Layer 8 of a small transformer language model trained on English Wikipedia (13 layers, counted from 0, width 128). Numbers have three digits each and are written without spaces.
A neuron adds its activation times its output weights to the MLP's output. To switch it off is to set its activation to zero at one token and run the rest of the model.
A neuron's activation on a vector x is GELU(weights . x + bias), where the dot is the dot product.

Input weights of the MLP neurons that the questions are about. A number n stands for (n - 500) times 0.00074.
n7 (bias -0.037): 408480327587622465440552625496364528608509483421615610421563496446284712525443311279483527594295647412426577500576465367413299604736476391423819548380453232470196239496434755310368858560500450446664677317483306538331479733307384575286458525653404395388591675580472335672600379538496569581735648446708343585339658469654251547744361768233560563732483570676612542331642439568632698361508
n16 (bias -0.057): 394327318742512667426351646512399607627537416259480577536338396480458641520520552520680210672266427373401422658427546420380521472584657605393574559357382846306596324383589578578688537578431460581592365373545653371662563545572611712267496552643524309544405445496706545516520347533562535683523674413396414471631406410607394377566029270568541738585228643504448174423448606434318441516699
n19 (bias -0.066): 383403483364676473544545527649608414558703277595443272714626681556255483392588478504715310654566608587369703595609464487680221779685609478394645374534487159553522289127618652683575452601665538522277201531438740522464640448716462689449374642649504367479406338548312662614630707165429454179377300491651566561649550775416462377425517179504416461413539594517357548304487416438398559656347
n54 (bias -0.005): 420239486511404462474406417307553503521418442519500596442658416504734571441489540402493548444567515644471419827485326529315320704527518573384846519493493764601413470390515551320664581519533659357413437489410470405492460681570507438241456755485515548482510703401564422489613752593530603712629576771620433533241514558541657459511660202438410463367649283421719401382430350496493404325466
n66 (bias -0.044): 619488342283545649396517732853231448621699437558281817563479563525583566564549466230201350573522661687612473738351347391244561496540727627435767275592568470712702671356598469333625406642334717538476297337452369534552433500344483344396338584500445433550745593551283671380479445655526253594504408646285577496679578469552554288526405702205665458544563366255523555338276545478533549533528
n127 (bias -0.050): 471482473352495432634442335743539308513658472470462244435528561230611318181354603383271561280428781504665284382647345658700610696417473369399352813560917458442509485820328513658243424385481347538316815866428510467737712642664708286583330430471612544625393417509328581582317584275235682423424306611724490381459591744467363452394733643813466477384509366224540608443650637600306475641282
n128 (bias -0.064): 653715435354887505276597709418416355286445442293619341367437607785347639648478365674531638450473352410522608419595630424522523594589421536862719416248509850780433649635735309305445333413342442549440379131486380504532186695563651433518577527582380345562504313271530509329545437367546544656666451420353331391540457643541758555569216559370560549410380518271720657595244461578372237631751
n130 (bias -0.054): 546581700384479478509469374557600558413598457436381355500439643491356770705466604691470520730664361612355516613496504478086224258382712465695420432380799539340444468596459644336809557589578324691351529676615822378338213663643414509624872500571539561577438486365513460237457578806496483609545346453409553474590504375261449544705453535279549430297409221568755478369243745336308509678492
n139 (bias -0.056): 316706290415641282417381509631661708390561483626500583509530509483620650319621509136538452640452526767391892715630829717304443466469400470583461379284548324259427464461433579529417280504289381582361772705798385341491728431504386197555561440491755472415410397526558756647182590443531446413480551589355757404357596532539689412728525483491720466463321648542486504206521504496538514479560
n153 (bias -0.069): 496320534301343486656486458486669474573317701476363527442518464647695574297600180563768353724711460474509409482405384446607652388612553810463491369544554581491370505753575674422240618395261256702586336523688250527361633527460638294372446714532487605669479336491274632627689733450352552300436619398576285764602439653473755514684780559626394316397478447157318316301558946546328250461617
n175 (bias -0.054): 373387385517207302252491579704545334772465449576448509830517504445364649487628449581619687587530368222642712547556557386420234424167583445461435420307694538513334456479362650274643423430466719504414418470356469427245227569688424517596474301795580579525383714807533535596585415591531658241496525319521387513454450663622517570430774405406474466349402770450618385466483699509877621301432
n192 (bias -0.053): 583389573435822456524804529413644437115185245680510433401175410547559546557689538026680367495379395477574452700725549741373758542490542590689514336678702581709685579510649732610384423423719570581559400365582652381353158750329331339621438519466524553702559832153523486375258381587402579560618406570382693587734298404684755325631343505329266248300571514342429595443448495659505375403314
n240 (bias -0.045): 429266504504331311620676643352661330314620544487442397230463597415517626317362504638383576537488492512492575325602454621794363444593607330529426500496500468434520580374445691680492794802516528581608504533293525821559656352666532270356557504537484432544615398297457615587528144483308480762303564612682488920600394284512389500479630496658542378364423608667647557320565524665316296500591
n276 (bias -0.044): 551631453487439213687845574568365449509609553350659409305455683633588383419444540380451421687641531521443339460608653402256500345235713326632618677341247630660785389675509438108604698436469319419189406509345564482514381382723178380715149593482615500840483780415543419439487509432459496634568416575469491631504470680559504277601648577268555531359322438404729518297621465650443486909284
n277 (bias -0.033): 432433769462558714320251353566334541775601436450299736423435483509598270573258677423556375535707522471618440634583665517389429543487479358381645531343274703632543317600432655537570752320513385263323434539183589591162339836629381457453569526649564472283639442677550461567409470280380764359754415377642544465508341656605243707654462693380588470335637372774509638517414492759331658466492
n325 (bias -0.025): 434471453341493527718612326519359418414611608437355447567327564418206362474504755339578395603496522579661514455311597459481320548570609448450275692352504268519451578658802369691591285473583651410400615447473442549570367477698763444563466522462496615370457598511431625672612560794500489392325474504735656682493460524618460653339409710410600354357414596247364440757365664313522492536486

Output weights of the MLP neurons that the questions are about. A number n stands for (n - 500) times 0.00061.
n7: 485541666500521404540380550387459600698324415588531431245555506379546562440469528572420494567638440340516420696547620801221575396568604442417319382503687467481655551523467427627532322497487368551557464368523459462614611687398509476503516466283561469575608416704319484564702470460354584513657640472598701403360649500330487268345562569443407533626453345643450616500435444507485391477341
n16: 411484545500500558391466439523651485651610497328331666600474611461680337518500497475360388422522662469406524231563641820645681378705486401468621490513543387421542428477265555512561475409477637474513510560441449420290380441617373609657427560399635636463408529425657500451427531572536603550457702427342383457646639287458536319609576539340521478244410532265367625414576511574628513671525
n19: 483569669481368612408524724402302585788538548644704315345424256430580675467554375506670394274621639415493484446820423298527430679579536402391454469647577508590644601440465335503452563419436661299588557420229614269500347481468561358641496384507364522553582634644539638592390376680455443554398325634681388563663496677874365519395406566582452528412345703375276369391572423388539602404446
n54: 713561457458521383462483497531595603356573534478427500527698477512500262586461497683689372620512484393654403573356488691516675506659520384547347411467503500312550537579685567451592532465363322451427573605428588656558618503362530607582412392624478530589490267629552401562642341542594453334544497437405497503604491647427425656431377463393424576418399350566304497556566744449479449427235
n66: 633765452687355426577661453390524600446636510482476297409511413538417619427287649662547497441348646566242548218432424404606579759265553319386316377446381306330308567554424406474413603511578486532521644482571441681587404451510404589600625387433511575543289483250482652330665413530336718518519489531507469533563531650465557287564543743471580483545434570607660573571486754456366538533716
n127: 462297577265573507439663696392455532661416596494440348489556416518491553536547588590636548521684513430660522616617537691604598476580407543385553516344575556716395561166531494306576497430601563546635541378340347591563384402391408614558639456546531405506542476417350353474581384510546334412493370533637403572521518458593436435183494524474611572461530610565521350540454483576465613513598
n128: 601448618411539320578495348423543478385422491464517248500619527389581542508480492513531506585528527521288375451347547534609599376338519450367262530537533180642541565494464538457593555570417557509416497539607569519701602426443454396519506517643461603491577640494522409519506503617515433394513365563310656442434671346488568559657548543377465450739633711595295362379607410442612540509554
n130: 515725635538396544372549619543481472541587481513487348617550548438396399674601500537541677601295429442748702551485420555493485381376275795504649423566438590533408497373453338579451357306523392454577594686397306542523625365516462350466353459533636369301707478421517576823614500348437450399514345471447373410437513552716556440454443445507668553497380565356535532590693381463553638524522
n139: 730535521375581601475308473605356457520364510629494316464533527532553364523462544537544452568537453351555294286559308215463466350670571651553637480597424530598517598332343554482481561399654667322659480467687452486384589585597528570215569484617608468320561611517398422571579478551757553420422493635528509482675383478356311585539256388476456564541619657470380351618635390634435475520611
n153: 503526402779463554214458475436399548525338536742656531754585483626306405484604627490589468542448509556419509453476424337671455580532471485481645620445492607555377587579615432528482457488479590440473494580448426426464535307494404595392488576509360512543791623544390301463521574592277428630658584372411375452456433402503301442579564390503495659530598560304550411664485470491580488509418
n175: 613581476546415457564563483516654394329516509335506525406516485582536432245399531453608547513280401533519434440349449656573509556602611375614497340475530477625442736687592557438563311576369516459506598543458550762629436327404599589509536636252374658562420401567386510533565418373561392562483568695448475542421454683277599333323552481377407497362374619413571755481697510625485534664534
n192: 588653635523399393445596583571383558414523361490525453476464450538520549667426559542460469306371563714411457189428623557437581494627653241493447553577575353620555462370480367325471557497487536781509602536720409397636547687357491527397184444490383537566520472604665622364621445517416490510581664404485426458820335538361596532481562651433430521365487234539450395668506489454579488523466
n240: 578726635347497472488459380431331538645567522503354405466434555503404688618518443554483604503458681529528591319461480484552444742597405591672506369632588468601600531595484454581472347299550292469580650561412537166407661525424482616529532485319620445628343536536405475524563361503421612506650463427562500332615415460552578585491810472461307376488549442481397486245456367590482536641488
n276: 626438788562474359357655651436558680423420465544654755360812551362581233610143363438606523500405455558743377654366352446664377624492551488372277658519500500420809512532402656540488478549397687658271500537644430458610433587592711765545384458429452262488359519541604377522476601496432349488025475649489569410518485320593643560488500329409709511508395431452473556436821401231545538484381
n277: 729592422554528701435467507569484531400520484592607277468376327355609569283609413447405592423562487604436601576544742534604494389509332480406510394584543559575659581457354513458577342560302434368475530590294567579359306279344444497369493610258533374553402503476683561473408512446493722533535455566445497417627588538570163432536628583530524518567506608523666507683556426684676428307506
n325: 296581653529493580683342365622656601418553466416621383243472592476616581472586497586515476254701593446534525431570742529507338439467448524429475655550727489424482328500408697500701545593593401682557468390514615467531543424497480388604640543363465346599493641798514455493318418254172455553635485493343620598404640463405324500483786446442318497426361466388674662524587511415447396458413

Each question names a token from some text and the token that comes next. It shows the vector x that enters the MLP there. A number n stands for (n - 500) times 0.011.

Then comes g, the gradient of the next token's log-probability with respect to the MLP's output, scaled to length 1. A neuron's effect is roughly proportional to its activation times (output weights . g). A number n stands for (n - 500) times 0.0007.

"ler", then "s"
x: 710570648440530481558506400362455570758358379546466589359597539600477401518421397500459853393519498409372392596380571570477392413505378481535436595645511376507498414439447500576562492458510473435594571415489442501483576366500423590657580492438596324500448527601673563475504464492550589754461621489407546589529484466605398444435653605806458543515347352523395276562488364472628331476375
g: 322312677602455143239631781528384707578527507354553592537518390552532515546496530457483771493370543582493535632508785432509429466563546566644573604525485624461374400130311608581506429385679208456498501312492431543553317607391461511378687721782377410502465450582516382445454493364774613349442519467672634500516524596447392349584509524234563438306671670619600385314297578515581606512416
Which neuron, switched off, lowers the next token's probability most? n175

" In", then " the"
x: 631631724431441569557592497561469542458411499518723541387721562549509448404443460503564532537564524450455477575431569535481420460431326563542472528400406456586466494384527474531503506555443466611503452229594602530466449554441470614566525555442649349484394568602665615290432567490326700573274533467282642465625570491579586534480711538425342580479482328378307408516450434510706467356404
g: 355630298547458432423599425689641811701639418513589576297520566390437536559513647354692481487701316533428606684557541637588559459360475482614217316780298457632545441525373570564493454506428553586715306304489711352272488496456519550501686240244386431387800527417543625514338678474513559418432205472577488472631569409429625623518342560682541594418678368284360556466563542472537348321481
Which neuron, switched off, lowers the next token's probability most? n276

" E", then "d"
x: 613570647528379583589461483459562433616448485573624454378698531538482511523546342579353679439720351441434562397280456534418486448439296618435498540626507362572515532450618441559509478460441521524550710306482552534523410423405494606616568497416624298422353568609603515560497469528419505693529503475303634445550563464676562419542751609481474663469464462280470464441563485430604435293306
g: 230328639486486481597542585315530442494698386370678590614595404340518590489673678676389372473364333626513489414665602497528380631427312517559382299333472564560105388658269457571425764307501566609478514597540658443577483486356360453520602400705393682426671699633490470464466596421338274457448313595528508595357557764509783747418577634616682651344550331515426569458465521507486288395431
Which neuron, switched off, raises the next token's probability most? n175

" And", then "y"
x: 561534548550467582635490387499616566602462364709663593277561612485499412527424484350566491337567470375476467459520527565449429519407242558409495465608461344602658502442517465577561486451513580554636609311490572534469413362420602610538535615458524385416386525564637491478590529555522560595526571554301511473503581423662409505393723624532315539536286487313438347482603485566667485353322
g: 647202296738561535513247529565359496594614308723298517399410502335588486521512559618427657540411762691689492437461704703516477601672518389588742403254273595454613576591509432531336396546414447552505580429581432518365450467535495524544342455393407435245239424471743345500321338545689446363511635467354552470556362720517475442535729619478495743547698727457384587409478703412287535443480
Which neuron, switched off, lowers the next token's probability most? n192

"s", then "ment"
x: 616573454474567555513348512534531509689470456630696598514608503540453517505385495551519608406671515423359509594405518403428483419474344460492441348672425466517635551499566506540492447425380661574541609341530413450429485384391473484579588473356747413510415559683570365503504450488595554468534570543166520545473444174568416579519586541680503445470521367626444280605566511405685439538424
g: 371341619531438312323456613587442413340475594629517599599471297444640528371480644547755608469733485518395375570332724602580607357464484622364511415307348434569513591506436199362642689555447533609624461459525394515529390462602343584238547531570458699742757447613275393721508457634249543371382331639335657561359348590644294600557590619503480476696320363666535579657531448721294488435333
Which neuron, switched off, lowers the next token's probability most? n16

"ch", then "ten"
x: 583463451521380603585540463345526543632509478657515605228657619489391451488290376530492699423514579524540386458437491557645375467495336674655385462499572339508429461484538301659580523368501490541566715462434477600554437428387485695698567646419568345466460512468639521561570398509444510648492494561428493513483495466614473604476684500637392456661462452311411430457517493542370393395359
g: 377740257503576666273627471488445495617619628389539305740406540505338542315502479594687427543743492696432484542504466746653586394562462599579415591520546722418341630708565489241445585475369471566563445594442529368481366664398335610669571616532426609498354604539415348493405540492258480354502609473291423353409313532700204763663417682391591255633714451546454476276430428384422703463377
Which neuron, switched off, lowers the next token's probability most? n240

"er", then "e"
x: 635522814309522628685554381380379461547345429459487548332521532332445484383287574587481727541559565485396456503549428648516413441418371563673470534546554526482459538543647432499542572582449517460534592322519610557560477423503517685647557519240413591395340440614605467494546588513376555665491560460353360504537525539557428434450656578496378680566357406335389476577494493516539505519325
g: 619514575479305705740483482466662472432542597572477384532271415347327452598524561665631669384291531253576476646303412436636405773623282514384228476293387676391654515363597415265596576455603417388389308502375594538528320428582709714613467600439466500558479356342608594604375407396528437554625301533788415732550402684607432442701588517460387683495686737487531637561395322389542461426449
Which two neurons, each switched off alone, lower its probability most, in order? n127, n130

"iv", then "ities"
x: 517444691455543625587531341603419612486508480615613603399670543645459309651395480439431634429394481407380499534310540550354338491353489410464503423651424389505583446268582503596530495543371537578569566350554536523442535354413465708681755541490578232571418478442647523621507611537513573531451507566346567500620449554449594521501481535760471404544518276342377446479504476435620452498424
g: 486492643575423488393472414512221601447501420356541407389383596399605502424675513400481399344453662282607507441582596537480465214676437601596453223470588724324621460353472526653618478315537630779660611650369762455611238669331654464469606532335506662558372392655525509511480632696516546683580694297259672416264414408468405257647575616417622464396447426515320395524530495671417666459744
Which neuron, switched off, lowers the next token's probability most? n19

"re", then "am"
x: 618643789567504434572565479398553423507376449589319472423572505568294428499456590637341608380535465515303399581430415526545377355606429614536586423564281438598595520432730508512569478580558592445606564416493479444533582474438333753453631549467521335322488550555491500635554381404556449537418480443378415602693477445565348448436633536651460374478489400586413401511593447544710509488400
g: 521386559518327485599725442862410691502675431529593302507412444537376472626284420824653395511552529528397359407329535550524455428539278506541510597649583332498721623559683512554348379584659601402347205407470363539498274520565612348598503496494632239330294559680583438295372568605637526465507494439527772402511345562468262739541585393453442221374418491694625651431644451478583624608536
Which two neurons, each switched off alone, lower its probability most, in order? n240, n19

" to", then " a"
x: 494720653491462507562502457548614466644368390560542552353773561379491452427282557467520602387410459488457458436473521717413475478484343624551505440684442484565519453442599427433525497416457585444535567332564556367542521448517354632587680502363549365464398523573612594454589615498438604619362541484411399475598542555558414504426583584785434593521518326347398322472675502503578595305362
g: 235703185433434437572590420447424625601569549555554408421515750604607545362385458365467600579475418554419478468651509497488544345301607337542438520533464574468585463615709644529395570822735323422723329625517597575247385549348365622560423503608610489567481784495226375408417518586533689546366272405348456683653615490240712585378468526570541652444175229589414566460429352549595572619510
Which neuron, switched off, raises the next token's probability most? n127

" ", then "ad"
x: 830494605477505596566400428406479478656424507546602662471643453515429401513384608583517547390663359454376384519290586533505417473466313570530564559550460505473523493382568483499448425589543430545535471350573484572445242357515364491524530640417583370528422461446493564396409585402548622588472531555300533534525636577630385659458610642640393585487531319401545478600693572463611444305369
g: 634171586460214704451537539634495391453462606621600737545579607518389442437528707518810578534572363720615624639569598497484521423696547684600556686519434188538553723218588500504730513490585506526166397440506436368421543477595336526409495581511516459517610436592644353385355340402475486320439531331556541597606491254378493414354486426644460458434348577520135690516395499376649283629403
Which two neurons, each switched off alone, lower its probability most, in order? n66, n54

",", then " Hu"
x: 561719618409494500523485374489503408778537416555608579408628545519453523478463391440396607450544485516471445315318576582454547423506402530613424500616543395604673531460629511493557538524566525555497682325576489512557444398471402544580508520480594393524406463604614535398518469539409525683452576449242557514602643413650478459476576663566382574467451229395311414502573447529614270387256
g: 503496390593363461383591433685207365597334402654475538431431489492649690417595575546527371253268596250527589452312346557200377701676520373470425463562691510534275499443546475646411485625508566443447434482541355613720512563361794429469483507512268670567626477663492573401525513631599170644482654625472451544630569716198355365658510327581395786526666363477621641528393431545569656437533
Which neuron, switched off, lowers the next token's probability most? n192

" the", then " only"
x: 650505548428610484575493508537525497602351586677562525518634562500352397515472399519424609444527351437451502379406555670389476501435442561550487583669514536666555472400561437544530591525426599542522649430526528537523502504389405494548590595416604488419282541709550363267439438476390509554400657444381483528759586452641395461448701571530280547564375316322336332531557460493590588453364
g: 252424241454610530445692419309222478740710268530666488508669418365362398511615549884413303667458294537492420574799463515656593510583626352603410659544331446480374553506345581384421528526441631604389482603686514348395449615316404580502625512509555539604528617464230435351585389363528380444682467343724724386522492400476479539514678595726447541460520621372614225546534430498651424624429
Which neuron, switched off, lowers the next token's probability most? n192

" in", then " The"
x: 566593637531444504522584452492513510519420442526704586352784670630416451563383563458532590459562380425373442486471628558460442564489360526567477438417356519612518477336571488444463531498522513540506489483612565523475378492462413608658499561471632350464449600619630493311371601473403632569347483516322608469598616482570429460434700603556405437468486133376320465463623447499731494449398
g: 656586447321793347575633380568651635522555698445435472508307368534453660535412467510645457276652480581559571364579532685578536457558289528160393516713589379505770379659354416767556294401668531562568249465401562684541666553341268597502376211300356546579742665408478641410397474459497353525656376615397477580478590547375729317504486383386378510457667402510481474572431578560598336568353
Which neuron, switched off, lowers the next token's probability most? n192

"s", then "\n"
x: 634607599488599475571364387426443599721387347660568644347748562505346445521369494585474564395633558501329412487278573489443541424470442406546429403554539504565652453467606419603571544491477545587579660424520509496513503354423479592636631402497645415497362474583626590439466513397532713601507558484338598506487489371474378489489621637682446500500359279451316306509602425401616379441470
g: 457484443366441736658514445482517655451494425612582317628562482685333501360573463316558406375595408607576506423353499566473643666608214633485504327396738544366347464614508785714548432452604688301811365261414489414626462302603418491620509284788339479594239478426385747623382267493530405586437704336412489360474533523389463605599494607320465543775444463654515495628446475683356575578420
Which neuron, switched off, lowers the next token's probability most? n276

" 2", then "/"
x: 689508724429436572561454418468408563582538471591572483405661470460406519503468404661420532423565427558462314388267411569447525350448362596606518507688602465400492537383485525482634386427491555552556549301411563545593495421473562652526630592407603191477427575628631565402425550435514683701435480482403504565611535524701422489421694522547400439558484327388415345417560424678568425367558
g: 333567447696535418597477667461174534786550466617364375440498412579648586660489511402465772621487431555483407410747746287448545415516550250544558539595605499453552402383551481480687415206370344476604601472233498536535411469483713349463540509489429598610572639395507420622566457614369434654376626406937566496347190494355471434434364443625544373420560390448489725749459368488335409659661
Which neuron, switched off, lowers the next token's probability most? n128

" I", then " Be"
x: 672633632592485556507558538339592507532435417614597658239815547355337525476423395469488605389510493431380402421438482564408466436385170560457568395617489536582444449400505434520549447558541491507441710393450504575473412498520496713546558609440568388525487512565469559655611576589534556633457599529319498491535629378562444516519604544533334523606311482304535426489557494561547446321384
g: 381371363456629405472536342527495459474330582656334427556359652564649496358320725519748201408396573379561354392496457531513499406672720467593457654746772306591474523553517476524594395357418508447457425578643533566345657811530578450390437401405257624486635699628611623478582531641702436422552596525571380459440565284189505361502424441646342534703605261337454756584523375637226506595444
Which neuron, switched off, lowers the next token's probability most? n7

",", then " allow"
x: 541674707489506484588557355522479488751457401619520637397652492469479469481445440476470528502539446385471459346408593634398462448493418531658434554589479319559656553448598459484578577471507539559547663338625561501514454363446389504592554524531568341546405491579568520398473474560454586595506550487292482510613636487634415492449562708608346616421448164398345347468550527525612323426315
g: 526689484561424313506606469446449257533429323411521641749533331467527528425439438677538587427713604524760473581315596432422423699657604411551470374614338568873370672682385467440412576466339479338408370445503487251420477352705639451569598544325496436694139539543466696558439429477632351638277520554487264572578540578807212479541638542657561478644430414509524701362568462416340478374535
Which neuron, switched off, lowers the next token's probability most? n276

" w", then "ri"
x: 675504598511500669462578332536647606578336423520538553350545469422412368652378549493426550497534539457458457559322503542524398510469201617443549544666424428611490536485583472457513445512477603489560635390532642440615476403437602488478588694448598429396331480665485590561556526457450579498490485376328462518588670464557367399569666568658515544566317368328464337448737378484548384379449
g: 821742589565471419500505718503429515324181732545739510519384453493757561424597557502406425523721435512412560506437406433838819352402452444541480444554416424412311556249338496538653669376629624512543355470353651538511460322583481467642175441501516466505299415552347449663591509753429564459564349310297511425412538490425501471583547515373558262628597475399523496515472771517786491392436
Which neuron, switched off, raises the next token's probability most? n277

" p", then "ho"
x: 781595719453525617537480503495528444623338314555662530440512604582392521622394490519414494459522579483298429532361509548484351403445294547534507548650338427531605484468574421548671517428506621534539630396576568456488403426390525624545518589548536318439393456606617602526462395464421665541421406395206543460550706576652488442538612563500555506439539321298473384535633401489504408360588
g: 438392450316640401511381386433660446427660308628333227419482459555674604379614600560366584474515838290547511364531514607632248585410400278537334421682545600575365372700207586272546164453726561470574652740765811547470359640525501403397511540474499336572419563577661566606568560391407600488600464589488468550355453539358633676504261672371351548595515477517486510462540483390657499642435
Which two neurons, each switched off alone, lower its probability most, in order? n128, n66

"r", then " Li"
x: 631455628450512534624576376463490472596362418673520598310605482542439444491413494555452725378484435509406340456579637503551386344450311471509506422649506453552431439333678410646602454540431502474593762431667494643635413357552481558521688527423618425510495448613587632494686632478508490562550596455345406475475646371487354386516564643573310357591363397420422420470517453492443474569370
g: 474385485370694732635438644384442509440474485804581562547602509522773338500389494618585475556459566487400594511470340478539331498419210658451372501620425538581387494554497620319355682638475606475529278491267588528507679442721752676826304510711501703421359777291497416712487505442485353630514546360106443608465431404343362500542398409499339441289539512343439703505552519463550530577388
Which neuron, switched off, lowers the next token's probability most? n7

"'", then "ve"
x: 686576533487345571517489426434566565578385334510536583320725499387477533412510462595509522488556502361363444478657526635441378544501234624594468417759446453548514528468457423552553451570560412614546562456512400614522527468526489536603653663483553437405454499626462547532605503463649587512476640479316463579609561279608496438499631448572342572578370381458375285425538337582558493314299
g: 284688534488661476476312453452587634425323774325402339508568475842622575321427475661704719488525573474460431501423350461513558551590516707529532486455344441408242771371569402366482517558419681484517665483626537558333562412567540500533564492328621154514587533658396741714338467493348178620324463701543498476406358525539560381697574328547315667346683377503558478620613284508395390545514
Which neuron, switched off, lowers the next token's probability most? n153

" ", then "vo"
x: 881538550461447556523484432506500522681391540597560556566640452517420390507353504592406591421686440437449445494131592585575401441443427538495576523600456512500608522391497430493482424513492545496519526522552528499551329466533427535631605669414666345442444519678430417385392582380596511433486464454360451545507521522695362504504627676536410586381517443305517424504658529534622323315427
g: 546510836516652666636552339523386477405459700527330525481667295477675720503251463428399689370676226581427441448616376640359414630374516661333725300354570294494483405458603184529395450629583369515471600507337266531588428680610423694450495469436241602582577577572329511622324281660551377641426449539455527543488479780583501445516614573380526599390431485462679705557448321708568447484393
Which neuron, switched off, lowers the next token's probability most? n175

" E", then "n"
x: 584469738542362619640491439447520466581395469623640579378652582591506471519553296487461570407562407446424467450310505436461415474489238662488531462594492450508434561391627418515449473458438493461535720353539595549596434484362518622508510588453694275444419433560528556576411467498503586641547515481219552467584515521751494448585716598477532603481454507378416431403646524442674473297330
g: 527347679723499650479534397519555355500582690544434294443661269393473418408611687606452657469548547555438650627460602501677394504400464348515643525477557696556465644496324641460465365466585488066362539473570613606564512485636282408361503688682535667506555689368521546324371239457591200614558468469483366779632392489590561432378446694614317604688300354588557403276256341424656451402561
Which two neurons, each switched off alone, lower its probability most, in order? n153, n276

"/", then "67"
x: 709665615528441567479483364478494548523512334432679716488641430493455629546347409507276576371594522455368388354379513636466471437636346566493504477661473461512598492390513576653563285551656510523509675290488581472535531431388538657479543628462606326421394512511546654468426619403466621625446548549272472451565493586672514497338632511584579531530454321443435365522533395534495425364459
g: 674425528490482658547422343488479519662391349483557546307376573641373274336380358598464559327600530429502296488400583457407436441505381808525545579662582228509446444453640375530411771567710519510581591766466373676568404283396244783773626373510638526526447530651708503425399389460422607620587243550214565376568549479681239596539436677393472476599734568446397433469629512447713356501416
Which neuron, switched off, raises the next token's probability most? n128

"\n", then "P"
x: 697653744293574693554464415627501594668402488518619605504562450529316435603441502597528632490549578409361351425367471630422542521414341542638410527573444455449618557513458457450609521524356400589577583304472606516522586487528490531494590540384527310327399518595633667338463445592352518669381431455347578416553584548578477514506678536346515577430404385434526393327524489504578466506346
g: 460587562452532410445525296549538520375704463716203415607646314523635548492466460557413424442379493277509573477227203717517456576546366409342377520622439371259476630449485573560557472534563616545636548329694348478490563567535839319564360477499466938552531362663370587456441418670396438659598574460241371511586517591587650480540658570558646362656381545281277502349490815502439589624469
Which neuron, switched off, lowers the next token's probability most? n66

"ful", then " group"
x: 611655508558394558520507485490558569605248377586610510406664623501356486634506513464504697402510514380374312580480494609515506401459404540540617420633369535430554411344619327597460571497527588525489669472611532528390584403383483535463723529509552401438438438570633510561552592544479631576490529407421479445531552596589393538426641486635392492615413153458345244451551463516590388353469
g: 520350555670576430741337344733352659386477545528586291499569486466426366515516711273579795483647612615618424445473528579552448510628608602570620381524443350313494261271320634460489674534314416603564591662473185334863485544559622398547454494304549550330609443528589358587582505377343514605438541601535735405521450177758393464699515541252559398423469444411635519331646487439577551406404
Which neuron, switched off, raises the next token's probability most? n54

" case", then ","
x: 540612727413531502530503316473507684685435347566594590355634533613457559491467487429479686398561528334336508517367532455409408462513450591499543508672430442586602386405497384524499550400382509550598676338559596419590476478422341664470525591560620340480440453669538541496542519448540588612571486360352496513513572476585240549395591635589495559639348320409274318479661433590582395479475
g: 480633669446520641469477648559489451556627396723402585404557552440677473465683457685522501331389424343423468502458172501339480485798335457408558416441517689665348441664494576523511177627411636605588406684401385560455417563558353511692361629522494423317717418395670624453398619630392700467546290682440387271405517462311759462307739322571444303808620555405459481574486491374527357683364
Which neuron, switched off, lowers the next token's probability most? n7

"mu", then "gg"
x: 721604695655568551503366608437624548598428463485620690508533426506247496505399458404435663447476397455384425534271527657461475586451369472627350442636389433640546560452482558480443445333416612484534558323491495450532434418463569733589606524302617505518379451542571510631625561510475555621390439462277549585416525393570577520368602657676407422525515332421531339590566408526561389479428
g: 288260586652585457442389577558545345687463620388489531691550655605439569437505537711197492615448605506431600576434459311419564570742382495388728240470439610368670651554565468096434467504353593518448357484469276375482631320639713645456527611382412157619461410631535582661446738545421339730310501364444518589493496551555621344555449458413695447557657556446553565540649511540373602197426
Which neuron, switched off, lowers the next token's probability most? n66

" no", then "vi"
x: 621526668519425572618423455547588613607366493545540603380728430429453485596425426455485639363463537400401382399404382542475487473451265577575569689605450527551503571344569397550482599457487475412495694389513516443537538401451449654518660598436576374456315456616498519577580593527350548509337500386310476441682629473678472356454648543605337652623458363357484393418607543559533618382481
g: 649451639349536492479299346482308588372595645613658545343562399407613533522617412529210470616638410461383506327586604586534544620254293620574398521568290375513188442644725305644176550530666646549498292535492362587470572433580680338541568375378746309548647562474502538579276547337511596504528233363600533375497324487600458682659718423617711510429722459696488513528433619541619460488353
Which neuron, switched off, lowers the next token's probability most? n175

" |", then " "
x: 675622586553604539552403343524515554679498408541659542490653447543346352484474436440500672377529491499375385313370558533387425453377264519532408471694596275550640552480639388539708544520553454530540450353481510437554529466463387586560559495509517359541421502735695654383450535467435554605419572488254483496529645493531377487422570577584509653526567311491471414458571402534603510432363
g: 351337556873678530545332419749441318542510492427262600649475444387547480476492570637452599660202656661521584496663692295434370440253592492566698563336577443385520826517669602326581506572432521420321332478489588463459516373441375440400559561551351435516604544488443504629495392380530560341557494303508513366422517420388565779773530484664610582469886554298567529435462260525305460380590
Which neuron, switched off, lowers the next token's probability most? n19

"ic", then "ular"
x: 534662650530424502483450486614404615520372385593687635449641597561384346415435434366427624493565603492413370627317556603469387419460423529560453285625313392537697399365549436550468427572464442416611527494647297581674564356389432678432697567469453228570385508570542469578430606566378649514507497532388545505476450478564418434481673604635466414539463473492300499494663507489596481518587
g: 576520604346376354779407575449423312539445266571440525516630475565553434457489493462537281725643573612396333444446483353587385511138574534551342640625505394443728386407503569636277522572495650373673664619815507588358520553427510519485383552319666658437537614658834510711601419478578640285608485556549420506552492169527527775215334457386479585563374488425701398351578407426350487545415
Which neuron, switched off, lowers the next token's probability most? n139

" f", then "ut"
x: 762607661458419599485490372537525505598296407625604623475559562542456415671395468539476545572539433428285462614407413543473340467485291630518645440607446318554566383463575420491568484507470476580543459210530488530557429433459517544472596644419640373459416464568524611602539538598439667631368370400378481346601616584622391507484646528589441547414487403414439440510713508432553473294465
g: 415558814165580221350157593650376577356476545455433451626652612749418556398310500630519386496515624581486570403410450373490516417470498628501494663509574510407550633467646532820394451584518512582427503297544454593489667407570476230370418435543604426865514272602454534535635541705440413391390523400426321595419585446750280504309472566543481579420485650230644603315505654605411662446626
Which neuron, switched off, lowers the next token's probability most? n54

" Pe", then "ck"
x: 636500661534385575585496380282637476633394431549609562443677627608393477514450411567398545439687422423454542460226407625563477461436367680445414521629504393571529537461596336522565443441458510581628667202447494515402396439479541679618624492433552304440322487534543453536531472457414468668566466449306565496550498480747572445448751633435504585583483452490393379537566455457602451359500
g: 455451775385566463380617521412595339525312595404362413628635709590576430389517582432550413421630479640541699543705639427308348461472564564349640461373341406748531520489478464542387596396436505458524586403305644314672734406231585381220518499485757555609688675250562400521601512583464439643388591367558454727536613379399705321427695339650641665442463466404587406732402396504179330441445
Which neuron, switched off, lowers the next token's probability most? n54